Layer 3 of a small transformer language model trained on English Wikipedia (11 layers, counted from 0, width 128). Numbers have three digits each and are written without spaces.
A neuron's activation on a vector x is GELU(weights . x), where the dot is the dot product.

Input weights of the MLP neurons that the questions are about. A number n stands for (n - 500) times 0.00094.
n11: 470453506509353615473442545503521527392476683423625317578648382357427526500569638552403644371616345457529517497421434596685518454581598476506503712611590695544672415411559515331473397653524617303420432497412508548591451482465413362710383569605491405437451412535531480528371497453534572469377415287471494319430413545404743734368555367475538415620408485413526709449628351506621436594541
n25: 799473379565413585660392293423533416754392372222665667263600491348027361165299562662559460355420343538394628509541274433608566717456463582612537362575770519581314807388151392599458604361636402757468252712310722754514552663440579623581573366410395546514572427663462469706344564631621414597333364215364384804464553739491128406533575193657660359633594432540450766487597668694422469439653
n28: 559548427531397497511408534687624594638567678534542383503450379510433467709545682468575634439681552736394722448368344464466599480474589538280413332450442583571727429419483179222553429570444504593493464445351593477613571469668393109661490458584507450694338670480554719500593473485547804555564336313571416424585442379598511436416437576543271475357692483474585428480685453379462524574419
n35: 521542292489331576714424528877606636250565539549533430543419262521409448525504141562602417455595404570602638686695436489507606347517606416380479342449418662189432551573479507510427389636460421375599669649333667470467456392359411617419455443438609575745441413517323300547558729481578702552410541580273510642430618557386422467622664380537385392531481469727510467392623533599504534493407
n37: 492378261590293586413472847561329441515677542416607500500636562554339324401668296560538481618468388400500654426413570694331536567624600573549496532441843412447500639609350545530567359438504562568342680380432468423468650523463744575320416481511569573690915416637303508636463519423618352349561398322614605419349226604545488532196450546524549673541541323274371561419589673539645095453489
n39: 492402460261629477528488480344524584651528465316516517296193257512623373285764402279625627402232694697588518448434591310585711637649551508466484475614529405647488662452445550368528653440934546422615435488539387470601391448517258297443633353697261553627369527512681585571584343483276596775585408539496423571589545713438541468360790390394675565565314693406512645549367368631555438600257
n56: 533488433357479346423470596496590281706466772438594395408685603629589706526576522345401379533213467401516324689586629413317714420295288640482588440492400405598626573356313520618504298269462309448854483579516338488496837635540500624396570717472798638408622566414699277650802475666461591456459654488561286508410457317780613453282374529444579576620099642491693526572421526583265569327642
n62: 467454534466351471579531370451627453494688457573486482534462348400496403548531538507460721421390191424439626341585601472650435433636483546351453420616584552726354514494540654375606442439452546732426552564655528382459366456547295369657593399500523519534500589332601520459503490602176577744457443408434416634484748624719479462378598397365489565665242457667619605606556472520297233612461
n66: 667592523358393439633629500544469568596413419448340667695462620411210522401639438400334709746496597450210578710668399372420477618405522217398500400464449496293628557535578496394470428530557409577671650809537431363367607628757396324612533552377544648370522357376616652521461504570430435429660677482580486478555554593395329454706195637787621557432440406468332605283344512381353634477457
n96: 573408434439340759599409189484500471519632468348541620320626466589708661575316387370352359488296707756629307622429670445729284547324669428547451521407453466460271434390492370714587609353381832592419680581206380362359595566408427471475683585630187903468500480595424480565590512479615353406583466695349504395421698411539513541606456548496517343672820575588520597732309407605524594484248
n112: 457496424536687376507594511514317331439522648504333523525452520479466355485759610463514545402427532312630524317462674552417453544436585489391650581459541880292683453314380431591394190436392307456521555532493480709424485345657454336441654454656419374646524458521530656527761570660321399687573549479640631475246578592493578620521305486247489420507458514566692448391481304738701486612476
n146: 433490200418451613514432447479605404416576734731652655329650426447568462504457420566661603490656620698371531489448369692466377283433637682500599500449338643452511580457472417632464500287461305453334263451458480339518363393504277540482573390731581762440314441510621638433537710507530822299483381583628613683531588694620367623493386598424400417514549593603500496487630467306434483650510
n174: 462384552448633671627310335585277521451370336312345719535386373593659433733507432350401540459496379486440504469331590637386659523487658486420507468543507457510608550309493588290401623712546482461586557372324490323514482413779348791303497642362538569642530473361658742493470442489294542355507409361622574686463489441587551637483623404603507387420574487410734576421475673538353570552574
n199: 507376302643467539355760523497357547390362490726429591483428478470514593442611589421493442542232530596618632383494530542535486408466283520412354462643759596413557551367447474562612589330588440627526514450477439390537378748546460640572536616542592727487381601555376355378631539535750511507597689402516468513283269559410535432540268474592344436293592377651510507696434386659618564614532
n222: 439621471348444488417595261792471385260554568544537144291748527492530658617582601281677603191521427559414703512400520551433546508569451468483423559422534382305385404405464496532492509451186396399626500476312402311413571451390496634344436382421480442900238432604830512581524661445756527689604174572572575435612441403607509704746618265605474770465526512487736572671713649276427453566472
n227: 427397629651466746724531082489520492581594546550267610609237424458541690559730496432492694694512477500341790434628450319455429367435397378349307611507609492410477504605657579383338583659750537631608588400651183365421492414388438658696485531477553457465519436353520530620675286666435209508572435489659448658500452446414452524589587600571423771378521504233523359441339235469496534640328
n237: 390347489496376372474406606518292122318418522540617536489401472493547617579756439523569675735327448527486496485428504527425477581372452711321423511613500454475589489617288536378718417688463484508783587684374486716650778619445323492470442511493493321706353554637454400667525329388554601554385302493702447676576301302597300612419492434598380575486276450440746358398554496471333511556647
n242: 442618352624676466551539456555365476464286405668500446580391331582522506712491512394538350425590515488545607532431494244568557531547666488667409512399561451637500554319279443497524575382358683346480485526451441431557608521409459644403448360614407568649503437526573531669396512632454369555480460434374542491431552407509586396491459544572558336455506608525509732489371582754546418500611
n247: 597586606539545642450571392404443690718390558583511523177273487437448598422475410428724338329571399471349724489527580227348661380510638596625437428437395453622289557643545402548390717546581341543420651399302532401390500437530256532460445479738514596803571665544601439540644562453635531548555306592483305424524420642534467489553402462342405617530344602458555391523442525521521578775385
n255: 500369537686511479511594493333473504496564493642681500478431256518358604564414496569380554675750589687326340429507655566539390260389283401422408634422427331381545288441471378529247532229459504820349702504533432458606640463540437405661536637676401484541547547562450464283589412477384625632786621420710314426601619655583531519307735416390546346500386385700656716426620411463650504549349
n262: 694545593521633490410374570424380475493324458360565504635679390341489445742604277562647469643601550522500547336493482415589500659487532434713295496361541592579493446536426428566565618639694188299182325405431441282417637529367553475500364627617619449429534556594474428470449440511348779288548355573795435274583493451638356500582511711547511680667587376466451726392522456468622600557555
n267: 326543412610471553418355547425489618389437424374489372544334448515605592437467372670450274536384478534619605577575405416511463507469464630662547654510451534198537384592377585750567531434515264481577372562443578610582686566445507511625378588628623597668592407493235411763461359546404452488411339432622648813532337496582683719405225634481565879588387333168561309441626352515644504411546
n278: 494637624396420466549234664465235510503339532583619613419403537487593316556513607463647600551338481380193507425655426540544437593509596490633452383466352487582503365530522484551417361325231493746558503510430402414312566568618516606507275432509564493500704618494610538494484414534571496598446571649494622297516537539459395717474420494533622681460638358619437325441294439629500672451531
n298: 492504553564365391606398556579549346702516350369541526597380553496624264594658537616429224461447512297515669423575240605605763512394484397466428550535655537406185365511424410571402332544459189541624322408268467610439926557379332627413504688539468540568715610850745290709415528559399373631316546268413419540696446536668538341399651607352525606488389746483461776378634471540555519532703
n320: 385570468539547571490503312557536539476520453411549776719424452484274454507584348493276556626415622427528745346500510403481546377458268446382484460436580570519358608443605519751454655519503653583270579455591456367333539681510561441467346606441595489500506799469533528609414478611500472551578537732541265474594277541503570350577555513599399542463411456621393457469399490388491394581764
n323: 259440473473503454510404510517293381503661437543614445714528497688604471307782420521184467507441419542497355483540476500562642548433423430518392566606683339575602390513470631381627323547664489347574375490586453525596675575333716372524623712287520344473411457441406516650474463680518559670556681530391285658296591470438342606591511450722602593506496585387573440426532458581227487405503
n348: 434233456640692557433489515432564659431474771666201428651776379573668376436382617666612397547541489489430447614375438550603418336483544431743617417384572542482522399452358511543620347559478465609540289621590395448451496467386445568549385500454587339771475374532470706569785348351335436485654250633823603493368420413511424526640768576481535504366282308583324408420423378485547404644521
n407: 530409521558503441469590514373500592432379560416372504644511561439290395583637398553480240630281395381418560503390524475602601373618480363439306668490429500417342653548405553563510595623552424489622532459463434529288458582639527810514714687437540455459669540620454606558516638283457392775440557377607326409377588419619621514568438473451418186444764212680443454578486440612705434548427
n432: 543418449257315497478614661419563446483584468472345492308481551346565483522544247790585469681718525440531707449496615459269268731429335760435367377497658560297696404446607461387710457612537435392561400536317503572507500667485421581545486388437589532345454433698459598609420489379308563511430511518581242873486594418675583643536500589600579603618262679457588462469538717543578476555531
n433: 472469468304720488549577516508680344515302296476716600392619477647279327341657484438543361457361739422462641620360544579485635584324670453698408500439446620232139484567421686395561350724435403533520722842555489624411772428290512496352422683236461469452186363535533519436358614596546487362788492531480458508609558555214720666544277476615542634531653457457582733401392575603567624452546
n482: 482486560447347694471525626427774461443622729517381546372551450560605391262425195460552565431341387587453212341548482610503576567546699472563370580254687383486454608595451442379460458496561507358542678423417640423568417344595528608526479496699625586465462410586569729480531538555559627411559734314362408303335507489603441597486458724489489568703331713656555644480430507690284295514367
n502: 578589564492452671519660519522611368393634474444354361485488589534564674485568357682530660515492590333460330357471815703511569435465805593520575330435367387723356531588414496298504496605690337457474639511298472309538584530415380504640566358661619785556237592485601627631457211253249389567423259562585525504562578448504273504530444545354575630738456624431437508357127477522693540534507

Each question shows a token from some text and the vector x that enters the MLP there. A number n stands for (n - 500) times 0.0076.

" 13": 621655524546270392488522478542614424480563599463586544556420422519485791428240449506454596378615449671468708471487353499419559435398178601499694566809284381784676584413689569431712339591429413499433545466543636542688434220287735570301339454523431650372334605564759261293500400478304381544440775401627701302405673424456654578532439629711361437492444441429286307400598625779541394313595
The three highest activations, in order: n56, n11, n28

"han": 674603618758419325404511628550551554393411510652659623591380488383539663460432519382543578423546514533421551475296404455481337419386549649712699739609372409721552478414788588552546321528437325635420308509460524421692385215330726546333409476448334667296428620441575438104523429368299270619312664639640709244556674466551512449740692517571420447516511402257330321575741553733448464521538
Which neuron lights up most? n278

" he": 605506616649478337463404580666511589477481523487636527538543432345461359487312550477455668486490445640477755507289501456471511332314146564632736555666286220643439632670769454624635366670415406543502427652615559612772384343397608552310213433695429671417447561403556381179661437442405375538347612458466613065499540484495732651553578665533503604365491506325256374422565575791550364508368
Which neuron lights up most? n278

":": 765465638681527335357470571428648569572485472383511569517562478366403478311410503409341663458507407748552613391388503494407430396380389438495772607691415156902538650589769555558531270640496216568474496514561626480520375230257704581264374467543289605458611475598536392406528395569451322569408730512593732268520597544503558607665542559681430328462565426407410362527672326750446494262453
Which neuron lights up most? n25

" 14": 560550547584450350483428519560503462494509548523541557553401450415466734404267429443555621377628529625399636531456342430432613373502368548529688630766343342881618701379726562525571326558485246500391555508616586471548520119243706638252248392616396737381402602526732350337522476542347386470525794482548794224419668405500498474625388609688497391454528459490222326432587495801537539370437
The two highest activations, in order: n278, n242

" 2024": 688471584482406260525501486580601297534339408507615620639463611404629699542346369529327650537510457642415717523505371539213633531445292498570772529586342327846508492424643443428620391604400368562461588474524844548684307363236641471372464274624349666453450603466725344134561396419291444576316683579545796460450440390556617566616526582643387489560516314323394251491677431704639442505461
Which neuron lights up most? n502

"  ": 652447689604306346595513523481629399480575566452602520540384539424592664379398411444484609541541570723568718550329352446173588393392259591469642450715272193783513607532706503518728299692458291524673587513625678698606445150262598432306351537545372631444447527591523396260570483462260349564380675538513616256324568367559515497652473559732425499350423513524399468437631409846512433329571
The two highest activations, in order: n56, n237

" research": 651602604616467525428490506352546519589512489313429694518431606417501615506358543390269484593373441596414725450321431568297412362478258602586802605613326392761552561746886435566530371514417354604371539652731784534718395315171634382352451496532361688379544496615514450114594416350385333635361682372534816250485478416519516508496564397765368612555430417396435316525597462654560514583488
Which neuron fires most, and how strongly? n255, at about 0.2

" Lev": 641693635737400458627530586325483512496383497532579531602481581720481709442344394368447675538482406580581619572210160398428412306434228654416724628866341347678357588467715463489670326663429462489519480650791570443713466435324776499415330429607305697386405567524567349265542503234446437625553569569537616306458503467490593415481584511668336503435471383347366354439524513750494259594521
The two highest activations, in order: n320, n199

" None": 827600659572459352476460581555630446424524583428447632552412518315468728360489458539380655389502376634414615351209380520425391407287299581510686686710320308647442637463703487624734543492409435516602455524569524573808306265312821494301428420508364738564499530537734475090648340323438386561430667592574516321408566419482550434513586505505414599553595458349405246489551627781534390410525
Which neuron lights up most? n502

"%": 482439682515422370690565536524563464457443571317530641604404479329565567534536384482433639392433360532355626516205455540279397433422349541578631641672186185566492642489686471525465526625429230544673565631501579580811300327282702522314396510487368664493523579617703515250586466259401616530406683450671726248378747338687678419547644444536447402441485380239483335535757630819510510424568
Which neuron lights up most? n174

" |": 668585759581460402316537552500751594469672536441436615526494500391462549340460562545397640464581324787556674336365469635327464339272117624457706565727259343844489555536713413516713375624418376497437499438497661526623354206256695371409358459414452610371460434529605335346471458479368269573410616376502735346451651418533720657677508570694451444455466546350408327600744539678456443359590
Which neuron lights up most? n11

" Heart": 655826613652463419524498463358569480367466576544491562459532515424638568319472469472324696504495437670514563344321474438560380477549435641493662549807163316621565718486918591627430520527370501527625442607518608522772451342149741548340357445580364637537452467591609316142455442412326220539486624493415639280378659351551724613595636472534471444471487450294459193469619647544433299427597
Which neuron fires most, and how strongly? n222, at about 0.26

" and": 491645639583441442427413612596578465465546425587542505612480608432473391335464427343372682510490489536512700429379573597446458492304269569459694618770308167811586694669681606601538249600387368593449508621595460571641292385278563565449373500517347661269431600578510414306506422489489187581436589477443828220435532440563546519620450541748388590423458505196514252467750559799607297479472
Which neuron lights up most? n37

".": 630469610691471312467512619496577466603579572467505549657538580432512560393378442293444694477592423625396685419489396561428556372424298527412806649578385177907547594593789492527588292645514245481669554595485536512787340249181599507354184412532307600441395529540509444313545416398323432447433626469578768319552558370581455411726651610684403337438458616366423405505704443753561392268486
Which neuron lights up most? n348

" Source": 559692665412395241469647518455576490549608701444659647521625481367587642370418480230283598502495386645435710652237495498347345435491428547439686521728349266715443616687748465475701349566379175528564442461574632444730344249239584436448403585465313656442301497623757349304622511368506414528426724474549575392427450380604285461388704430776475547467576427345545295507689555657611462444684
The two highest activations, in order: n222, n56

"86": 625626610473415332523503638444643451642497489523595631482472411444554710696364455414388625422570535637558707559510515471282478388469218508507640551585308276740424575412789432464589361624354346524394407517651769522696388406212612587316352510480199544302429537535665318177477458350312477568459663466694792280375623407500608518512490764661487445538455477346479259454707529794663548327469
The three highest activations, in order: n255, n262, n56

" August": 585615580471342338610535605503559490432285496525634616641467542557645696477332504467320731428617523663537792459464344473319617449448325573461675627672261220802536579518676563445712314585285270480483436571502661522766427292292629513379343439715349603517427671557521400034512386403351333596321638514705587446505675550461666369602446475650483476424351490244361369458478580748498425433441
Which neuron fires most, and how strongly? n237, at about 0.32

"ment": 767541638613323458491605526338616434503552466337607593637528647335515659368501521316239471508473543435492520360405326396342428460471412497484722595720344357806403586654864451460590331623523335538487534638541591519565465185172646445307534501497399592480593526538710336092484460349400308648378753428564896262425601351571517463539572454735402530548558443391429399505700625733512504494512
The two highest activations, in order: n298, n66

"|": 653516593441396386510674612552634510410386409439517659587488499403517636398574431373417578556672433724607813538344385420221426450339230608328681541616343357650395573408835390477733417693440376602570478409523581477630454352299697398443498444546270561425487640640770296197454407393357278525374665515583737441478726362583652569755488554631347459479394499282328345426802530756472451434484
Which neuron lights up most? n432

" elected": 607598552568442312572496478493660459382425509442464612648493593339504651408366437401419537519476521618565724394377316575103470428336288636516910502723316485645504555527699537456743334527346401631592684721556490538701474364450718317346424431507217668503436672444643514317607519368472237526404754541627812339419590428604406337548640552558477498540519398202270313561629415627518498392515
Which neuron lights up most? n66

" of": 665565630638383408477544566440611555387371367330442587603478523368505547248431495296355565444449403633635566487438518542490447450287317432335623548666313406811614644569816587494567319679533326642424630496555589513575469273223589694411421423574264619449622477557602421237547424330458247630433787461507824232425676528477554510382574465767416470544370548365475387529830445773533553281557
Which neuron lights up most? n11

" 45": 677586538523382292548411606510651479417473573449646540442417354479627726449395410376457584423581434681512741476381299478211603422442252676529721567748260374676682667527670641400740381476443351597512514537550496629727323337229627571369305475571386603344429523627612376337633466342248459448506802524619677222478714433456520451532422628577323390461497444419296276530672580711582428359680
The three highest activations, in order: n56, n146, n28

"ä": 651711551765531322469425643326555602412406440625577525650362484518590571501511505365417588430508327600511773635306316426519367414434317850495762592676448181754434524476794494514608328593494401534489343476639519474912403318328743571385402537582286602447414600530606442337554474234278291476374652506612572200411686518370645549483573595655394431390531385287433454565472548709534407472614
Which neuron lights up most? n242

" 19": 614546519497347301490591567524553506423348569438618615557407459384474833503283449426395532405615491707474774513400304415333489395391202640583716586814390440750642633374636520452713391530385297509384501479523659484680514199261604637366382430560322703355481595633744337323538421513286407573425729530577800254500615420577546489656428542647346440493587518434356290404654548742528469349487
Which neuron fires most, and how strongly? n146, at about 0.53

" acc": 592451532555385397393450470504593569450539616529707769522435609444526470333245375498299612424663346587607738517352430458217467468502317479645826666720180539719526634648635455581529441516463367527465450582422591391826497504334658418320456531398156566573554719386668311311614530329405232557354647562491560179358603598644461495660522400681295565571515587425373444496637531711362513505424
The three highest activations, in order: n247, n25, n320

" Mi": 612530577748479367474288585326459587376503526493514666540509499413462536361418422463423674489460587704599748574258402470400440334545279780569625659757293249651384527369685457431609420486551286342543446468685641622840535390433601334367449514490275716389456724441597400274611425388415309665429656615478566322548567574454699563458569623785423384426520391498310250395615466810483282488549
Which neuron lights up most? n39

"—": 606490698546531333438369519518745606497403577459444605615458445421481452382223393506374611409589472705621578477264591623417505348451370597444783608843192210666509643480818623564603428706431437557517523450454410508685384240306633471306488420631249694527450605540663437134681434439424482443382662411514633356506622318557570550512579435621437395376532451286390332621725579771596322465431
The three highest activations, in order: n174, n39, n255

"died": 601696677478484283464511576557736516372486430516470661678382556371427684443296506275345554422551605662463724479288530528262529413368440673511591489651329388701636631516757582525509466667433330523398485551511615504759435152398581733253297447525203563428425605433599617143573410355464407492305763352720819391472586434511505476492604387695450475441450355305515431443711574706486606387508
The two highest activations, in order: n174, n28

" total": 470546596480384310566756477590619461420381510412624605416508431481556648501306342421511583445477392504497747521299304475322373484469405490495785647709254413745647494597798456445659374635464250588746612585515515584566402419218704503403443545481341633475445595594702446193646419321405411594509734412532773108405611328613486506566690449573396530361364390270421424599625567631479518285661
Which neuron lights up most? n222

" (": 502352679635406289449352477542544589500290428462472628445505483508526505442521401486374618409414356659542597553354407656385409451510375606409737415795326334758540679604693544430664390756474208567532537549472469555648527342274662539317509431448324592562583701713752434110588395325217428483443649428636627343526641523533545598578536332657361360401607528282518384567831596823406440302570
The two highest activations, in order: n174, n237

"le": 627520586745393278531586634363581549392402521629674645599460596397592461467564533354390513400613493546473620599366280393467352326522308827529633647772438272678394624496727449557626314608436428544400494578627505428754481351298791422361381636546194622473439651455611323153518381410204296611437670563543842363428612264419535598500574575649435445397502487454393372435709533692501390401529
Which neuron lights up most? n255

"ün": 613713542711545376555494619322436601460414420604510600644305603493577646509282494423390607491587491628411719482319344355607526401426284659614726713576574333637534527461642462511506248640396449497378427561686466524835378340192705694465327561353312664390585689585571484281542383369237295486321660480563519306480711482492606496547602458725336503413581361169374386578489685825498489404533
The two highest activations, in order: n242, n227

" 2010": 718616566465431219430546596557554415563342421560716529582498471464513592512219397572414684483631523737497683583478400541270636622424365425552831532614251279676451512520674419439527375561384380607465520503519847596626197424191516489368499378664350675433385476571749411095580432369357534547346725509596682392425579545540532519666520585580394555420564256322432260495697435679570332416478
Which neuron lights up most? n146

" S": 751588631679389439644398500374540444435405520540380373739359662460489544411436491419472591505558439574500677482234354693423449360475230715525721630761317345581629588411625446548568293626500336382513535598493587633721239319270703443344482483512375606521546709606610354247536408446257362515450676512607641336442646461390672582603601653549414490363525550325326194611548423956492369431525
Which neuron lights up most? n112

"75": 694582579444479269534556682428564405538315558458536736515442452442678707615505437411411579433574548622574776524458416460303456450474307565483703527524471350700408638475791509409615338573381282494483455487604768607682322542276604555323410521501240573308529552599616469164553476315364475558468761416630747228349639373552574485682454571575291382560453422336434230456708460743629448347457
The two highest activations, in order: n432, n199

"\n\n": 683474546776572392449574619530609501416428557503372469392501434473539413398361497456431632446628431711459678545423542561265495314308424453271627599643388327869461708611715454627698335693430190553538506460571779567677452272312600517334437382637260768322375691511652469202591506494453482471401702468349671250397425437531428419697661650670369447507549414354372451441619491670472377434426
Which neuron lights up most? n482

" DF": 583499551456445471657405548401589432512482560451552544577512580494509687509310408374565677417529391725470694684402355463308526238517353539532658575751200175805465638453708358563529260601504258393511592555682594492755400352237752500426341346780341678423511682541689402328610579429465385532421682361632702277454505461413563358580453654641510343375613395421244331350551511701598393514493
Which neuron lights up most? n146

" transfer": 761437611604353446499543390368563294518539565400483749711420617653579620406458390448338491433465459636497747520424391453347382386523377550602782568664280616833563558517846458503632346552519290505512661517499701510684323399285679433237366465524394612426430686458618378227576499333314407562430625395652798172372666433526466416518574462691370604395500388233511395519575539682465506387573
Which neuron fires most, and how strongly? n227, at about 0.23

"2": 625735613572412332437389598476555485505292440516608615456382532480525600633420389524451608411581506553586689474326485508286392442463160535444665653623403280693426640526862440443630429541517396589366502589646697501665316374248686503321397510616267501432390498658580411235470437346186354519424698418697724213424653433504705516613572656655499470461413428404353290568730566692734477234664
Which neuron lights up most? n262